Layer 7 of a small transformer language model trained on English Wikipedia (15 layers, counted from 0, width 128).
A neuron's activation on a vector x is SiLU(gate . x) times (in . x), where the dot is the dot product.

Input weights of the MLP neurons that the questions are about. A number n stands for (n - 128) times 0.0039.
n23 gate: 145, 60, 174, 97, 112, 111, 85, 186, 79, 117, 120, 152, 167, 131, 98, 144, 102, 180, 57, 104, 103, 181, 160, 132, 121, 85, 144, 138, 149, 98, 122, 24, 101, 186, 172, 158, 139, 108, 145, 147, 164, 140, 130, 142, 162, 173, 101, 179, 169, 162, 193, 173, 118, 142, 136, 148, 124, 129, 150, 150, 144, 125, 91, 179, 80, 117, 155, 34, 110, 92, 143, 120, 140, 162, 84, 128, 188, 150, 158, 170, 159, 105, 115, 146, 165, 86, 150, 98, 121, 138, 86, 156, 177, 119, 135, 141, 105, 98, 113, 154, 163, 151, 160, 96, 179, 145, 123, 93, 145, 124, 124, 137, 115, 109, 114, 126, 145, 104, 80, 165, 90, 167, 132, 54, 92, 158, 127, 105
n45 gate: 85, 187, 170, 129, 114, 172, 113, 39, 143, 96, 107, 141, 140, 106, 164, 113, 101, 143, 106, 160, 166, 131, 97, 81, 174, 183, 75, 99, 111, 120, 121, 76, 138, 177, 116, 160, 166, 211, 110, 117, 170, 156, 144, 142, 189, 115, 102, 92, 188, 33, 162, 171, 138, 158, 160, 140, 183, 146, 114, 161, 167, 133, 106, 120, 124, 53, 127, 93, 118, 156, 123, 90, 103, 104, 79, 184, 138, 159, 142, 122, 83, 138, 125, 156, 114, 167, 117, 93, 193, 75, 164, 132, 128, 124, 143, 155, 158, 94, 114, 106, 155, 101, 123, 98, 187, 200, 138, 152, 66, 101, 193, 151, 102, 82, 95, 114, 140, 145, 128, 155, 107, 149, 133, 96, 104, 57, 164, 172
n78 gate: 132, 144, 51, 136, 167, 118, 146, 78, 126, 162, 160, 190, 129, 140, 161, 100, 115, 69, 121, 112, 153, 151, 125, 135, 169, 144, 163, 94, 125, 80, 121, 166, 118, 109, 149, 139, 132, 113, 89, 169, 118, 102, 150, 111, 133, 136, 147, 152, 101, 160, 170, 104, 68, 158, 104, 127, 109, 160, 120, 156, 136, 144, 129, 110, 124, 110, 131, 125, 191, 135, 90, 130, 112, 82, 125, 145, 94, 88, 106, 93, 186, 119, 163, 111, 121, 89, 162, 132, 173, 157, 132, 173, 137, 73, 121, 94, 80, 165, 90, 231, 147, 139, 115, 115, 116, 147, 120, 117, 118, 68, 136, 132, 133, 105, 131, 55, 118, 106, 69, 132, 159, 100, 189, 133, 110, 204, 88, 150
n108 gate: 138, 113, 173, 152, 110, 130, 148, 86, 108, 156, 85, 126, 173, 100, 182, 116, 95, 111, 141, 88, 170, 95, 87, 100, 112, 135, 99, 128, 111, 131, 137, 137, 132, 166, 137, 105, 125, 89, 131, 138, 120, 150, 127, 124, 139, 73, 106, 142, 120, 143, 97, 44, 136, 122, 150, 157, 142, 113, 144, 114, 116, 120, 82, 134, 64, 132, 98, 170, 87, 112, 150, 81, 136, 100, 165, 128, 190, 88, 96, 95, 72, 92, 125, 169, 101, 100, 170, 167, 101, 99, 97, 121, 115, 135, 126, 125, 114, 136, 123, 163, 140, 130, 104, 73, 163, 186, 110, 153, 136, 106, 114, 167, 124, 108, 153, 109, 147, 128, 125, 149, 164, 43, 107, 111, 97, 140, 171, 124
n157 gate: 70, 78, 129, 105, 87, 120, 135, 121, 108, 108, 85, 78, 120, 153, 64, 177, 77, 143, 179, 96, 57, 103, 99, 108, 106, 163, 173, 148, 147, 55, 145, 135, 122, 110, 144, 144, 159, 68, 188, 121, 101, 137, 128, 109, 128, 166, 172, 79, 105, 88, 124, 151, 124, 149, 131, 114, 122, 109, 92, 120, 203, 142, 92, 108, 106, 149, 140, 134, 141, 58, 137, 143, 140, 122, 136, 108, 110, 140, 137, 85, 152, 161, 160, 133, 105, 133, 174, 115, 138, 108, 114, 106, 131, 106, 46, 65, 173, 131, 117, 102, 158, 112, 183, 74, 100, 118, 133, 110, 130, 114, 127, 173, 95, 77, 98, 138, 94, 114, 104, 89, 154, 84, 117, 96, 61, 70, 118, 124
n242 gate: 96, 124, 165, 110, 106, 200, 107, 136, 168, 23, 164, 107, 143, 79, 99, 130, 121, 173, 180, 143, 142, 92, 154, 101, 102, 164, 98, 174, 127, 127, 108, 84, 96, 103, 173, 91, 141, 103, 112, 88, 119, 159, 139, 110, 104, 191, 99, 142, 133, 137, 23, 101, 129, 182, 93, 66, 87, 144, 159, 133, 178, 121, 163, 130, 75, 124, 93, 173, 128, 138, 49, 133, 160, 135, 133, 204, 145, 103, 105, 125, 149, 161, 111, 189, 162, 129, 154, 207, 141, 117, 130, 82, 161, 144, 120, 127, 133, 177, 25, 116, 81, 196, 105, 125, 115, 140, 127, 120, 189, 76, 118, 126, 163, 149, 159, 57, 155, 139, 142, 146, 135, 132, 83, 137, 162, 142, 167, 158
n23 in: 123, 158, 171, 93, 98, 127, 112, 164, 81, 89, 157, 151, 151, 130, 93, 112, 140, 103, 120, 205, 143, 134, 107, 201, 166, 115, 149, 62, 155, 185, 141, 169, 77, 152, 136, 86, 164, 148, 163, 160, 158, 139, 160, 116, 124, 8, 173, 177, 152, 93, 87, 117, 126, 124, 82, 192, 179, 157, 137, 117, 97, 106, 158, 94, 174, 137, 151, 170, 113, 122, 130, 140, 120, 119, 108, 132, 62, 147, 121, 95, 170, 173, 79, 132, 65, 110, 98, 118, 171, 103, 159, 130, 212, 164, 161, 122, 88, 76, 83, 111, 142, 173, 90, 126, 67, 125, 123, 162, 117, 100, 148, 77, 47, 147, 95, 120, 217, 98, 104, 135, 154, 161, 106, 213, 146, 153, 184, 101
n45 in: 157, 140, 161, 172, 118, 152, 104, 90, 120, 131, 78, 136, 146, 177, 196, 99, 73, 80, 70, 155, 119, 104, 168, 128, 117, 100, 174, 96, 56, 90, 164, 163, 108, 127, 178, 95, 91, 163, 117, 102, 125, 153, 133, 139, 93, 196, 165, 84, 100, 132, 131, 131, 147, 81, 129, 60, 128, 159, 121, 99, 184, 118, 85, 91, 206, 132, 109, 125, 165, 82, 113, 138, 106, 139, 119, 181, 156, 151, 117, 195, 96, 161, 119, 120, 125, 177, 116, 129, 116, 98, 179, 110, 170, 115, 148, 150, 75, 139, 83, 141, 106, 68, 86, 126, 120, 130, 74, 200, 130, 99, 88, 88, 140, 156, 133, 129, 144, 135, 133, 192, 75, 97, 115, 130, 128, 130, 130, 109
n78 in: 85, 115, 213, 60, 73, 144, 134, 147, 132, 172, 134, 121, 133, 79, 74, 145, 106, 113, 97, 132, 126, 134, 118, 137, 169, 80, 148, 148, 157, 167, 114, 168, 125, 140, 131, 90, 93, 190, 153, 126, 88, 103, 159, 66, 116, 106, 96, 134, 81, 26, 108, 103, 124, 152, 164, 82, 122, 98, 185, 158, 95, 153, 106, 160, 135, 127, 194, 100, 131, 113, 164, 103, 112, 128, 143, 97, 137, 99, 133, 158, 88, 183, 146, 89, 174, 125, 111, 113, 104, 105, 123, 90, 108, 147, 155, 178, 160, 75, 126, 104, 197, 165, 62, 106, 230, 158, 112, 162, 124, 133, 124, 123, 151, 154, 101, 159, 183, 110, 146, 186, 155, 100, 138, 119, 121, 127, 110, 159
n108 in: 138, 100, 170, 116, 152, 134, 179, 112, 151, 132, 127, 164, 137, 145, 138, 95, 159, 137, 99, 130, 97, 101, 129, 145, 175, 132, 150, 104, 101, 164, 114, 128, 59, 116, 212, 113, 143, 158, 139, 65, 90, 173, 120, 168, 120, 153, 174, 173, 167, 189, 182, 139, 114, 112, 106, 23, 103, 181, 116, 135, 92, 114, 96, 123, 130, 115, 134, 146, 118, 84, 160, 114, 101, 105, 112, 147, 120, 109, 120, 175, 121, 102, 159, 136, 141, 121, 209, 151, 137, 111, 118, 123, 159, 148, 91, 65, 143, 139, 100, 163, 73, 144, 65, 121, 134, 154, 95, 110, 134, 164, 147, 100, 158, 134, 138, 167, 173, 109, 143, 118, 80, 105, 91, 83, 132, 144, 145, 117
n157 in: 138, 132, 169, 162, 131, 179, 126, 94, 134, 106, 98, 153, 92, 200, 174, 192, 157, 111, 159, 136, 98, 155, 128, 98, 115, 104, 137, 122, 180, 111, 117, 175, 121, 86, 67, 139, 132, 138, 124, 90, 81, 79, 125, 168, 150, 115, 115, 107, 163, 186, 79, 144, 158, 83, 129, 89, 152, 69, 63, 133, 145, 117, 102, 80, 147, 108, 96, 167, 166, 130, 152, 121, 124, 93, 118, 132, 140, 174, 55, 81, 112, 114, 98, 117, 57, 100, 96, 125, 152, 95, 100, 148, 124, 142, 137, 119, 141, 132, 80, 173, 109, 155, 109, 106, 145, 121, 135, 119, 194, 197, 128, 145, 144, 188, 195, 137, 167, 173, 180, 173, 82, 168, 122, 108, 168, 98, 146, 80
n242 in: 96, 163, 192, 120, 140, 173, 153, 134, 183, 228, 132, 160, 136, 162, 121, 111, 172, 108, 140, 159, 138, 164, 108, 128, 145, 146, 140, 123, 115, 133, 141, 122, 103, 158, 152, 99, 122, 195, 167, 50, 134, 66, 78, 139, 118, 102, 168, 209, 141, 117, 138, 202, 164, 152, 90, 99, 128, 156, 127, 173, 117, 120, 89, 156, 75, 99, 123, 138, 108, 105, 192, 70, 125, 136, 97, 157, 141, 142, 116, 133, 110, 132, 126, 169, 136, 134, 112, 74, 82, 99, 157, 178, 131, 200, 123, 171, 98, 134, 118, 103, 150, 159, 134, 166, 110, 141, 104, 94, 98, 108, 114, 169, 111, 129, 172, 164, 194, 117, 89, 102, 141, 108, 108, 157, 59, 193, 151, 60

Each question shows a token from some text and the vector x that enters the MLP there. A number n stands for (n - 128) times 0.041.

"tr": 138, 130, 105, 131, 113, 130, 117, 118, 142, 127, 84, 168, 183, 149, 140, 48, 107, 58, 141, 173, 143, 127, 162, 103, 123, 162, 100, 151, 162, 178, 159, 140, 95, 160, 137, 118, 125, 176, 112, 122, 97, 147, 116, 100, 139, 134, 148, 114, 100, 132, 102, 162, 152, 173, 173, 154, 108, 86, 115, 116, 134, 131, 168, 135, 124, 112, 133, 98, 115, 168, 135, 139, 137, 147, 121, 169, 124, 94, 100, 149, 107, 160, 128, 116, 111, 114, 135, 139, 136, 151, 149, 102, 119, 97, 135, 111, 165, 132, 164, 107, 101, 155, 131, 150, 174, 163, 111, 125, 100, 126, 126, 150, 124, 115, 129, 111, 126, 109, 178, 199, 119, 157, 159, 152, 109, 129, 117, 122
Which neuron lights up most? n45

"v": 89, 92, 127, 157, 153, 106, 113, 105, 146, 130, 124, 159, 137, 132, 135, 170, 165, 157, 145, 97, 99, 122, 110, 82, 142, 88, 130, 131, 108, 145, 140, 181, 150, 126, 165, 120, 44, 179, 162, 107, 127, 129, 86, 114, 166, 97, 151, 124, 131, 139, 121, 117, 198, 118, 164, 119, 102, 156, 148, 142, 123, 136, 157, 133, 142, 144, 112, 149, 122, 150, 81, 143, 149, 162, 110, 177, 121, 176, 160, 131, 114, 140, 106, 126, 127, 108, 100, 180, 129, 144, 131, 168, 120, 96, 116, 102, 110, 114, 145, 106, 145, 131, 152, 134, 138, 161, 140, 140, 140, 86, 115, 119, 122, 118, 146, 150, 108, 124, 131, 103, 133, 155, 144, 103, 120, 112, 130, 155
Which neuron lights up most? n23

"f": 129, 92, 128, 158, 129, 132, 121, 130, 114, 124, 140, 119, 102, 152, 138, 171, 120, 133, 183, 152, 141, 121, 95, 83, 139, 87, 132, 110, 103, 127, 146, 127, 114, 152, 162, 128, 63, 154, 137, 137, 113, 147, 119, 106, 155, 85, 156, 94, 120, 154, 117, 144, 151, 105, 172, 138, 93, 160, 201, 148, 133, 150, 106, 120, 155, 139, 113, 175, 86, 121, 121, 103, 134, 121, 99, 158, 122, 159, 149, 141, 108, 145, 145, 140, 146, 144, 81, 174, 126, 131, 143, 170, 148, 128, 107, 63, 125, 108, 140, 102, 144, 101, 144, 161, 160, 112, 144, 144, 129, 156, 115, 124, 86, 92, 135, 122, 109, 122, 134, 118, 132, 189, 183, 114, 107, 134, 139, 123
The three highest activations, in order: n45, n78, n108

"por": 170, 93, 154, 185, 98, 113, 114, 100, 174, 137, 106, 136, 146, 146, 102, 115, 130, 138, 153, 163, 143, 67, 150, 132, 135, 119, 105, 119, 163, 180, 113, 118, 121, 126, 177, 122, 132, 173, 123, 121, 128, 152, 118, 103, 180, 94, 159, 147, 124, 115, 69, 169, 143, 183, 143, 167, 93, 116, 156, 122, 213, 132, 135, 106, 138, 122, 134, 131, 133, 148, 134, 127, 110, 140, 120, 162, 125, 114, 140, 111, 89, 146, 95, 105, 141, 118, 97, 127, 97, 130, 143, 93, 144, 94, 107, 103, 153, 135, 156, 120, 103, 113, 152, 158, 128, 165, 147, 159, 78, 120, 151, 118, 148, 111, 106, 140, 156, 123, 106, 118, 153, 139, 159, 127, 154, 127, 117, 115
Which neuron lights up most? n45

"ed ": 125, 125, 128, 153, 133, 67, 129, 88, 131, 123, 134, 119, 146, 119, 127, 173, 158, 122, 136, 134, 112, 169, 137, 155, 138, 122, 120, 132, 120, 150, 128, 106, 95, 108, 156, 145, 82, 156, 102, 135, 124, 116, 107, 81, 157, 86, 169, 178, 151, 135, 117, 145, 160, 119, 155, 118, 89, 175, 99, 100, 114, 191, 136, 154, 177, 117, 128, 183, 133, 171, 146, 137, 136, 164, 115, 150, 120, 103, 141, 128, 128, 133, 80, 97, 148, 128, 113, 172, 79, 132, 101, 131, 102, 108, 108, 119, 157, 136, 150, 128, 111, 94, 128, 109, 76, 106, 131, 165, 110, 129, 179, 136, 117, 146, 90, 129, 146, 116, 158, 188, 81, 135, 132, 117, 122, 144, 146, 96
Which neuron lights up most? n78

"when ": 114, 150, 169, 127, 140, 122, 128, 103, 110, 136, 139, 142, 120, 146, 122, 137, 157, 117, 147, 114, 121, 94, 151, 129, 124, 131, 117, 101, 107, 150, 142, 152, 136, 95, 148, 111, 40, 184, 123, 77, 127, 130, 110, 131, 159, 120, 168, 135, 131, 158, 110, 104, 152, 120, 144, 126, 112, 180, 129, 120, 113, 161, 125, 166, 135, 128, 135, 163, 98, 128, 109, 111, 145, 180, 125, 170, 114, 162, 158, 90, 108, 176, 162, 130, 114, 121, 129, 184, 116, 121, 127, 162, 132, 136, 84, 79, 184, 113, 126, 117, 130, 105, 145, 135, 92, 95, 96, 108, 119, 143, 156, 161, 91, 169, 135, 127, 136, 127, 125, 94, 103, 141, 91, 107, 165, 130, 114, 144
Which neuron lights up most? n242

"o ": 137, 156, 162, 104, 134, 108, 124, 98, 130, 112, 103, 99, 125, 160, 132, 148, 147, 117, 152, 108, 140, 167, 224, 156, 131, 133, 98, 96, 159, 171, 156, 77, 76, 144, 137, 108, 80, 150, 115, 116, 104, 139, 131, 125, 171, 117, 116, 172, 106, 157, 113, 135, 151, 143, 129, 144, 119, 105, 89, 130, 115, 146, 155, 154, 168, 100, 176, 143, 111, 164, 165, 160, 132, 151, 108, 163, 149, 124, 150, 128, 90, 143, 133, 103, 116, 91, 155, 141, 135, 111, 111, 135, 128, 148, 133, 154, 149, 86, 122, 159, 118, 105, 149, 133, 135, 128, 139, 144, 105, 111, 132, 147, 191, 102, 87, 125, 121, 101, 114, 194, 141, 146, 131, 144, 151, 117, 108, 100
Which neuron lights up most? n23

"d": 116, 104, 143, 131, 101, 140, 100, 110, 141, 134, 142, 151, 128, 171, 114, 166, 134, 133, 190, 126, 114, 168, 101, 107, 115, 69, 131, 126, 96, 172, 123, 140, 107, 113, 116, 188, 69, 150, 150, 143, 118, 139, 141, 110, 184, 93, 129, 110, 114, 141, 124, 168, 154, 74, 156, 126, 113, 156, 146, 123, 117, 175, 170, 130, 145, 166, 82, 145, 122, 114, 127, 104, 140, 146, 98, 143, 117, 132, 151, 105, 122, 140, 108, 144, 134, 106, 128, 185, 117, 128, 135, 177, 166, 112, 94, 80, 123, 123, 146, 106, 149, 123, 135, 149, 116, 129, 145, 132, 167, 103, 102, 95, 76, 100, 152, 143, 102, 104, 127, 127, 91, 167, 150, 123, 132, 146, 125, 148
Which neuron fires most, and how strongly? n157, at about 0.64

"eg": 123, 122, 110, 171, 135, 136, 93, 123, 109, 116, 106, 153, 164, 132, 139, 144, 130, 109, 121, 130, 91, 178, 120, 115, 58, 108, 133, 94, 65, 112, 151, 156, 93, 101, 140, 160, 126, 175, 129, 98, 112, 91, 134, 116, 97, 95, 135, 89, 111, 143, 94, 153, 135, 112, 181, 151, 136, 92, 155, 140, 157, 174, 132, 137, 111, 162, 149, 139, 104, 155, 125, 149, 149, 150, 143, 156, 132, 142, 153, 137, 134, 200, 132, 114, 129, 122, 97, 74, 101, 132, 109, 116, 142, 126, 134, 95, 155, 158, 113, 114, 135, 123, 157, 127, 158, 181, 179, 117, 107, 164, 116, 149, 180, 87, 135, 130, 117, 100, 161, 136, 108, 136, 123, 140, 94, 109, 123, 133
Which neuron lights up most? n157

"sid": 160, 101, 159, 171, 112, 69, 96, 153, 137, 124, 94, 138, 132, 146, 106, 106, 159, 112, 154, 108, 108, 136, 163, 143, 143, 139, 90, 147, 147, 180, 136, 89, 151, 73, 139, 112, 129, 97, 94, 112, 113, 148, 130, 103, 149, 109, 171, 161, 128, 107, 92, 186, 84, 126, 134, 158, 117, 84, 95, 149, 159, 159, 161, 131, 116, 124, 133, 111, 140, 154, 103, 124, 125, 178, 118, 156, 137, 140, 136, 122, 105, 138, 149, 103, 121, 115, 100, 76, 90, 147, 183, 82, 144, 86, 108, 119, 134, 114, 153, 99, 156, 121, 148, 107, 137, 155, 120, 159, 112, 130, 162, 175, 137, 115, 132, 123, 128, 122, 133, 105, 137, 146, 145, 154, 150, 131, 137, 60
Which neuron lights up most? n108

"==": 134, 148, 150, 126, 110, 110, 125, 64, 120, 143, 173, 129, 117, 125, 127, 102, 117, 127, 159, 135, 128, 139, 134, 110, 159, 87, 129, 162, 169, 140, 137, 129, 100, 104, 133, 133, 120, 141, 143, 146, 107, 145, 108, 62, 186, 122, 174, 121, 146, 164, 128, 125, 180, 128, 164, 140, 89, 159, 176, 136, 143, 158, 162, 129, 156, 117, 133, 137, 112, 143, 159, 160, 124, 140, 118, 176, 95, 103, 129, 130, 100, 191, 166, 107, 156, 106, 122, 155, 117, 167, 115, 158, 105, 102, 138, 93, 162, 95, 107, 111, 72, 149, 127, 135, 100, 111, 139, 120, 138, 108, 132, 135, 142, 149, 134, 87, 142, 131, 115, 165, 137, 97, 149, 75, 154, 86, 111, 119
Which neuron lights up most? n78

"con": 126, 104, 118, 146, 105, 103, 97, 97, 141, 138, 143, 175, 116, 134, 101, 154, 118, 129, 132, 138, 156, 145, 114, 93, 143, 105, 130, 83, 112, 139, 135, 133, 131, 115, 135, 172, 99, 208, 114, 95, 115, 103, 131, 59, 160, 109, 148, 148, 107, 127, 97, 141, 160, 111, 171, 125, 105, 163, 181, 153, 174, 133, 139, 148, 166, 165, 118, 134, 140, 154, 140, 102, 145, 183, 138, 147, 151, 151, 161, 122, 127, 139, 91, 137, 133, 117, 92, 167, 120, 188, 155, 133, 145, 139, 118, 98, 166, 108, 139, 100, 80, 118, 129, 170, 183, 140, 94, 135, 122, 131, 126, 125, 100, 102, 134, 127, 103, 133, 133, 115, 122, 113, 173, 143, 154, 131, 154, 147
The three highest activations, in order: n45, n108, n157

"par": 192, 116, 115, 170, 82, 129, 168, 129, 130, 105, 118, 147, 134, 141, 143, 140, 127, 124, 151, 116, 120, 149, 147, 126, 140, 107, 87, 117, 87, 122, 170, 130, 155, 107, 106, 159, 98, 151, 93, 125, 85, 111, 104, 78, 161, 102, 138, 125, 109, 145, 135, 94, 166, 148, 137, 131, 135, 126, 158, 128, 168, 152, 108, 154, 109, 119, 91, 160, 105, 164, 119, 126, 137, 120, 129, 162, 112, 115, 170, 157, 95, 190, 94, 123, 119, 105, 103, 146, 116, 132, 165, 143, 107, 115, 81, 104, 157, 120, 149, 153, 172, 124, 152, 116, 150, 163, 101, 150, 117, 130, 143, 109, 181, 110, 117, 153, 142, 104, 133, 71, 118, 150, 159, 84, 120, 113, 156, 95
Which two neurons fire most, strongest first? n23, n45

"el": 147, 107, 102, 144, 100, 118, 128, 96, 138, 105, 105, 127, 105, 152, 167, 143, 117, 120, 118, 100, 56, 168, 148, 90, 136, 105, 135, 87, 151, 141, 119, 150, 112, 78, 137, 127, 79, 175, 136, 109, 128, 124, 122, 176, 118, 103, 171, 95, 126, 176, 79, 143, 143, 126, 139, 111, 96, 117, 179, 138, 134, 171, 71, 163, 148, 93, 149, 146, 120, 156, 148, 114, 161, 127, 142, 162, 155, 146, 141, 76, 105, 142, 116, 96, 130, 114, 119, 92, 123, 121, 152, 144, 128, 144, 110, 138, 129, 134, 125, 97, 114, 122, 128, 128, 78, 128, 92, 118, 136, 134, 124, 74, 121, 106, 108, 98, 121, 93, 109, 123, 120, 169, 124, 131, 140, 105, 113, 159
Which neuron lights up most? n157

"ir": 136, 100, 134, 163, 99, 132, 136, 121, 126, 124, 98, 150, 105, 165, 178, 163, 107, 121, 165, 147, 129, 132, 171, 104, 119, 114, 97, 93, 99, 101, 170, 134, 69, 85, 143, 185, 148, 160, 136, 151, 124, 118, 129, 108, 135, 127, 164, 167, 97, 163, 108, 103, 113, 126, 181, 135, 108, 116, 130, 130, 186, 157, 106, 157, 142, 148, 135, 158, 111, 133, 136, 167, 143, 123, 141, 166, 125, 165, 132, 150, 133, 153, 123, 153, 111, 152, 146, 144, 118, 155, 124, 135, 125, 144, 89, 134, 177, 108, 151, 132, 139, 136, 177, 131, 115, 168, 131, 82, 148, 177, 123, 117, 157, 94, 82, 149, 148, 145, 150, 121, 88, 143, 81, 108, 78, 140, 165, 121
Which neuron lights up most? n157

"and ": 145, 125, 145, 136, 167, 132, 101, 89, 100, 123, 148, 148, 109, 146, 157, 117, 135, 98, 138, 133, 139, 135, 147, 109, 130, 88, 133, 102, 121, 135, 127, 126, 124, 125, 150, 81, 50, 210, 126, 135, 123, 127, 87, 127, 173, 96, 140, 146, 109, 143, 127, 140, 134, 115, 145, 123, 128, 150, 144, 135, 153, 169, 133, 175, 154, 151, 134, 189, 95, 183, 124, 131, 158, 173, 96, 130, 138, 159, 170, 140, 116, 160, 160, 146, 124, 154, 132, 158, 99, 117, 118, 169, 91, 128, 108, 114, 152, 100, 90, 155, 127, 108, 132, 156, 125, 90, 131, 150, 112, 123, 110, 131, 161, 164, 110, 113, 113, 138, 113, 111, 121, 134, 144, 92, 135, 173, 153, 145
Which neuron lights up most? n23

"en": 107, 127, 90, 152, 177, 137, 102, 145, 137, 166, 102, 104, 153, 136, 142, 146, 102, 137, 136, 97, 124, 145, 139, 83, 118, 62, 136, 101, 140, 126, 102, 130, 120, 106, 201, 137, 124, 171, 123, 123, 126, 132, 150, 131, 124, 87, 130, 109, 114, 160, 113, 168, 103, 105, 132, 119, 89, 143, 148, 183, 174, 142, 128, 140, 95, 174, 119, 154, 118, 133, 151, 105, 134, 124, 106, 167, 130, 128, 138, 106, 131, 157, 164, 91, 126, 115, 71, 128, 91, 133, 144, 131, 119, 124, 80, 107, 136, 136, 111, 135, 109, 130, 132, 151, 89, 196, 90, 126, 181, 113, 123, 110, 53, 96, 144, 132, 96, 106, 134, 130, 122, 128, 117, 130, 133, 149, 129, 108
Which neuron lights up most? n242

"which ": 127, 131, 170, 123, 183, 140, 144, 76, 148, 165, 123, 97, 93, 126, 82, 151, 131, 106, 143, 113, 138, 113, 155, 130, 159, 94, 128, 97, 135, 151, 146, 142, 139, 114, 136, 108, 47, 196, 161, 95, 117, 123, 117, 109, 157, 125, 142, 127, 111, 153, 99, 95, 143, 163, 151, 104, 73, 177, 148, 138, 137, 140, 146, 150, 134, 127, 133, 175, 95, 155, 99, 128, 116, 142, 124, 170, 116, 125, 157, 104, 105, 180, 161, 137, 139, 129, 155, 180, 113, 139, 120, 126, 134, 109, 92, 91, 149, 135, 110, 129, 118, 125, 117, 132, 110, 121, 134, 123, 133, 163, 169, 142, 143, 165, 136, 133, 103, 125, 105, 140, 110, 112, 132, 93, 154, 159, 130, 133
Which neuron fires most, and how strongly? n242, at about 3.7

"an ": 151, 68, 129, 140, 146, 95, 149, 108, 109, 155, 124, 140, 145, 153, 125, 110, 188, 106, 153, 137, 111, 175, 163, 124, 147, 93, 126, 109, 140, 160, 155, 104, 109, 127, 141, 74, 90, 128, 122, 127, 89, 168, 110, 126, 185, 145, 98, 189, 106, 142, 139, 117, 149, 140, 176, 163, 114, 131, 148, 160, 173, 154, 150, 124, 129, 134, 146, 163, 94, 160, 139, 148, 130, 158, 96, 142, 128, 124, 154, 143, 109, 156, 160, 147, 91, 135, 102, 179, 83, 124, 100, 101, 75, 123, 116, 141, 185, 124, 107, 144, 118, 130, 155, 93, 143, 114, 125, 136, 119, 97, 120, 160, 156, 127, 129, 102, 113, 130, 104, 138, 169, 148, 135, 152, 145, 116, 144, 110
Which neuron fires most, and how strongly? n45, at about 0.35

"== ": 133, 118, 144, 96, 144, 112, 151, 78, 114, 185, 136, 127, 137, 152, 134, 118, 163, 117, 167, 122, 107, 116, 107, 99, 151, 81, 94, 130, 146, 111, 157, 139, 117, 104, 115, 95, 91, 164, 181, 109, 121, 145, 134, 103, 147, 82, 145, 118, 137, 119, 120, 113, 192, 129, 139, 106, 104, 145, 113, 159, 142, 138, 141, 173, 122, 144, 146, 136, 93, 114, 114, 132, 121, 144, 122, 141, 128, 99, 118, 104, 171, 190, 142, 113, 192, 139, 87, 139, 123, 178, 143, 148, 121, 113, 80, 88, 175, 106, 145, 131, 101, 74, 136, 121, 124, 130, 135, 129, 119, 110, 125, 170, 107, 145, 137, 91, 135, 130, 114, 177, 131, 94, 153, 119, 129, 87, 102, 153
Which neuron lights up most? n78

"in ": 154, 136, 112, 115, 122, 104, 126, 122, 123, 145, 145, 114, 142, 154, 146, 130, 110, 118, 136, 143, 125, 126, 123, 140, 128, 100, 125, 129, 138, 120, 140, 147, 144, 101, 113, 120, 52, 181, 95, 97, 102, 110, 107, 114, 195, 87, 152, 128, 98, 176, 143, 135, 154, 131, 186, 109, 116, 163, 134, 117, 151, 165, 136, 181, 143, 149, 139, 174, 97, 169, 103, 129, 136, 176, 131, 156, 145, 127, 164, 88, 126, 142, 146, 148, 113, 124, 108, 158, 107, 121, 114, 167, 100, 143, 119, 101, 178, 125, 150, 109, 122, 85, 156, 135, 118, 80, 149, 123, 117, 146, 137, 115, 103, 147, 107, 136, 135, 147, 107, 127, 91, 138, 120, 64, 164, 118, 137, 144
Which neuron fires most, and how strongly? n23, at about 0.58

"ew": 133, 133, 98, 151, 120, 100, 109, 130, 165, 116, 137, 131, 122, 118, 99, 103, 105, 112, 138, 89, 113, 132, 153, 34, 153, 94, 120, 103, 112, 118, 124, 162, 86, 104, 150, 190, 132, 112, 119, 120, 108, 134, 140, 125, 141, 86, 122, 107, 129, 140, 55, 105, 138, 131, 171, 155, 100, 184, 133, 124, 91, 135, 163, 139, 85, 139, 147, 148, 134, 132, 155, 131, 103, 128, 156, 126, 156, 143, 137, 105, 129, 134, 164, 117, 172, 144, 111, 142, 141, 120, 142, 119, 96, 77, 139, 139, 147, 96, 137, 109, 187, 102, 152, 112, 98, 147, 143, 106, 130, 145, 150, 90, 109, 128, 79, 130, 146, 148, 154, 97, 114, 124, 148, 160, 116, 157, 97, 111
Which neuron lights up most? n242

", ": 152, 136, 142, 131, 150, 83, 139, 88, 99, 163, 153, 160, 96, 113, 114, 153, 133, 86, 129, 86, 109, 136, 144, 105, 154, 133, 128, 108, 155, 130, 157, 133, 113, 122, 127, 87, 40, 182, 75, 87, 89, 121, 104, 123, 178, 115, 103, 157, 94, 150, 152, 129, 144, 108, 175, 150, 92, 131, 140, 115, 128, 176, 126, 147, 91, 141, 118, 160, 124, 164, 112, 142, 139, 138, 137, 149, 104, 128, 157, 129, 104, 175, 161, 137, 126, 129, 140, 157, 102, 111, 123, 142, 124, 111, 128, 89, 161, 111, 80, 139, 116, 89, 128, 106, 115, 123, 116, 149, 127, 128, 150, 120, 125, 118, 136, 131, 138, 123, 103, 165, 123, 122, 122, 140, 159, 120, 128, 142
The three highest activations, in order: n78, n108, n23

"199": 165, 125, 93, 131, 150, 100, 121, 86, 128, 145, 132, 151, 123, 150, 125, 142, 119, 134, 141, 101, 100, 153, 158, 96, 173, 85, 116, 102, 144, 140, 114, 139, 110, 125, 122, 122, 88, 128, 134, 133, 131, 148, 124, 116, 155, 74, 115, 114, 129, 135, 120, 121, 155, 100, 200, 97, 106, 102, 176, 133, 150, 141, 153, 197, 117, 127, 121, 141, 99, 140, 103, 107, 129, 143, 148, 143, 116, 109, 184, 107, 128, 203, 124, 122, 80, 119, 158, 107, 124, 171, 128, 163, 132, 130, 128, 65, 144, 100, 146, 145, 114, 144, 98, 106, 102, 127, 116, 120, 136, 129, 100, 180, 113, 117, 87, 101, 126, 111, 84, 121, 97, 141, 130, 112, 113, 117, 190, 147
Which neuron fires most, and how strongly? n242, at about 0.41

"s": 120, 78, 148, 122, 108, 129, 110, 108, 105, 97, 145, 140, 130, 151, 129, 133, 109, 121, 170, 113, 129, 123, 119, 92, 113, 116, 128, 135, 142, 131, 144, 141, 131, 123, 158, 155, 45, 164, 163, 152, 115, 140, 128, 117, 180, 129, 131, 131, 97, 166, 111, 153, 158, 97, 151, 108, 56, 113, 174, 132, 116, 175, 113, 139, 134, 152, 81, 143, 63, 158, 149, 109, 134, 148, 127, 145, 91, 170, 123, 120, 112, 151, 120, 138, 150, 80, 106, 148, 129, 127, 126, 153, 123, 105, 94, 88, 124, 93, 125, 144, 126, 130, 155, 145, 177, 160, 98, 132, 137, 131, 104, 113, 137, 92, 129, 141, 133, 127, 135, 122, 127, 141, 145, 110, 119, 112, 168, 148
Which two neurons fire most, strongest first? n157, n108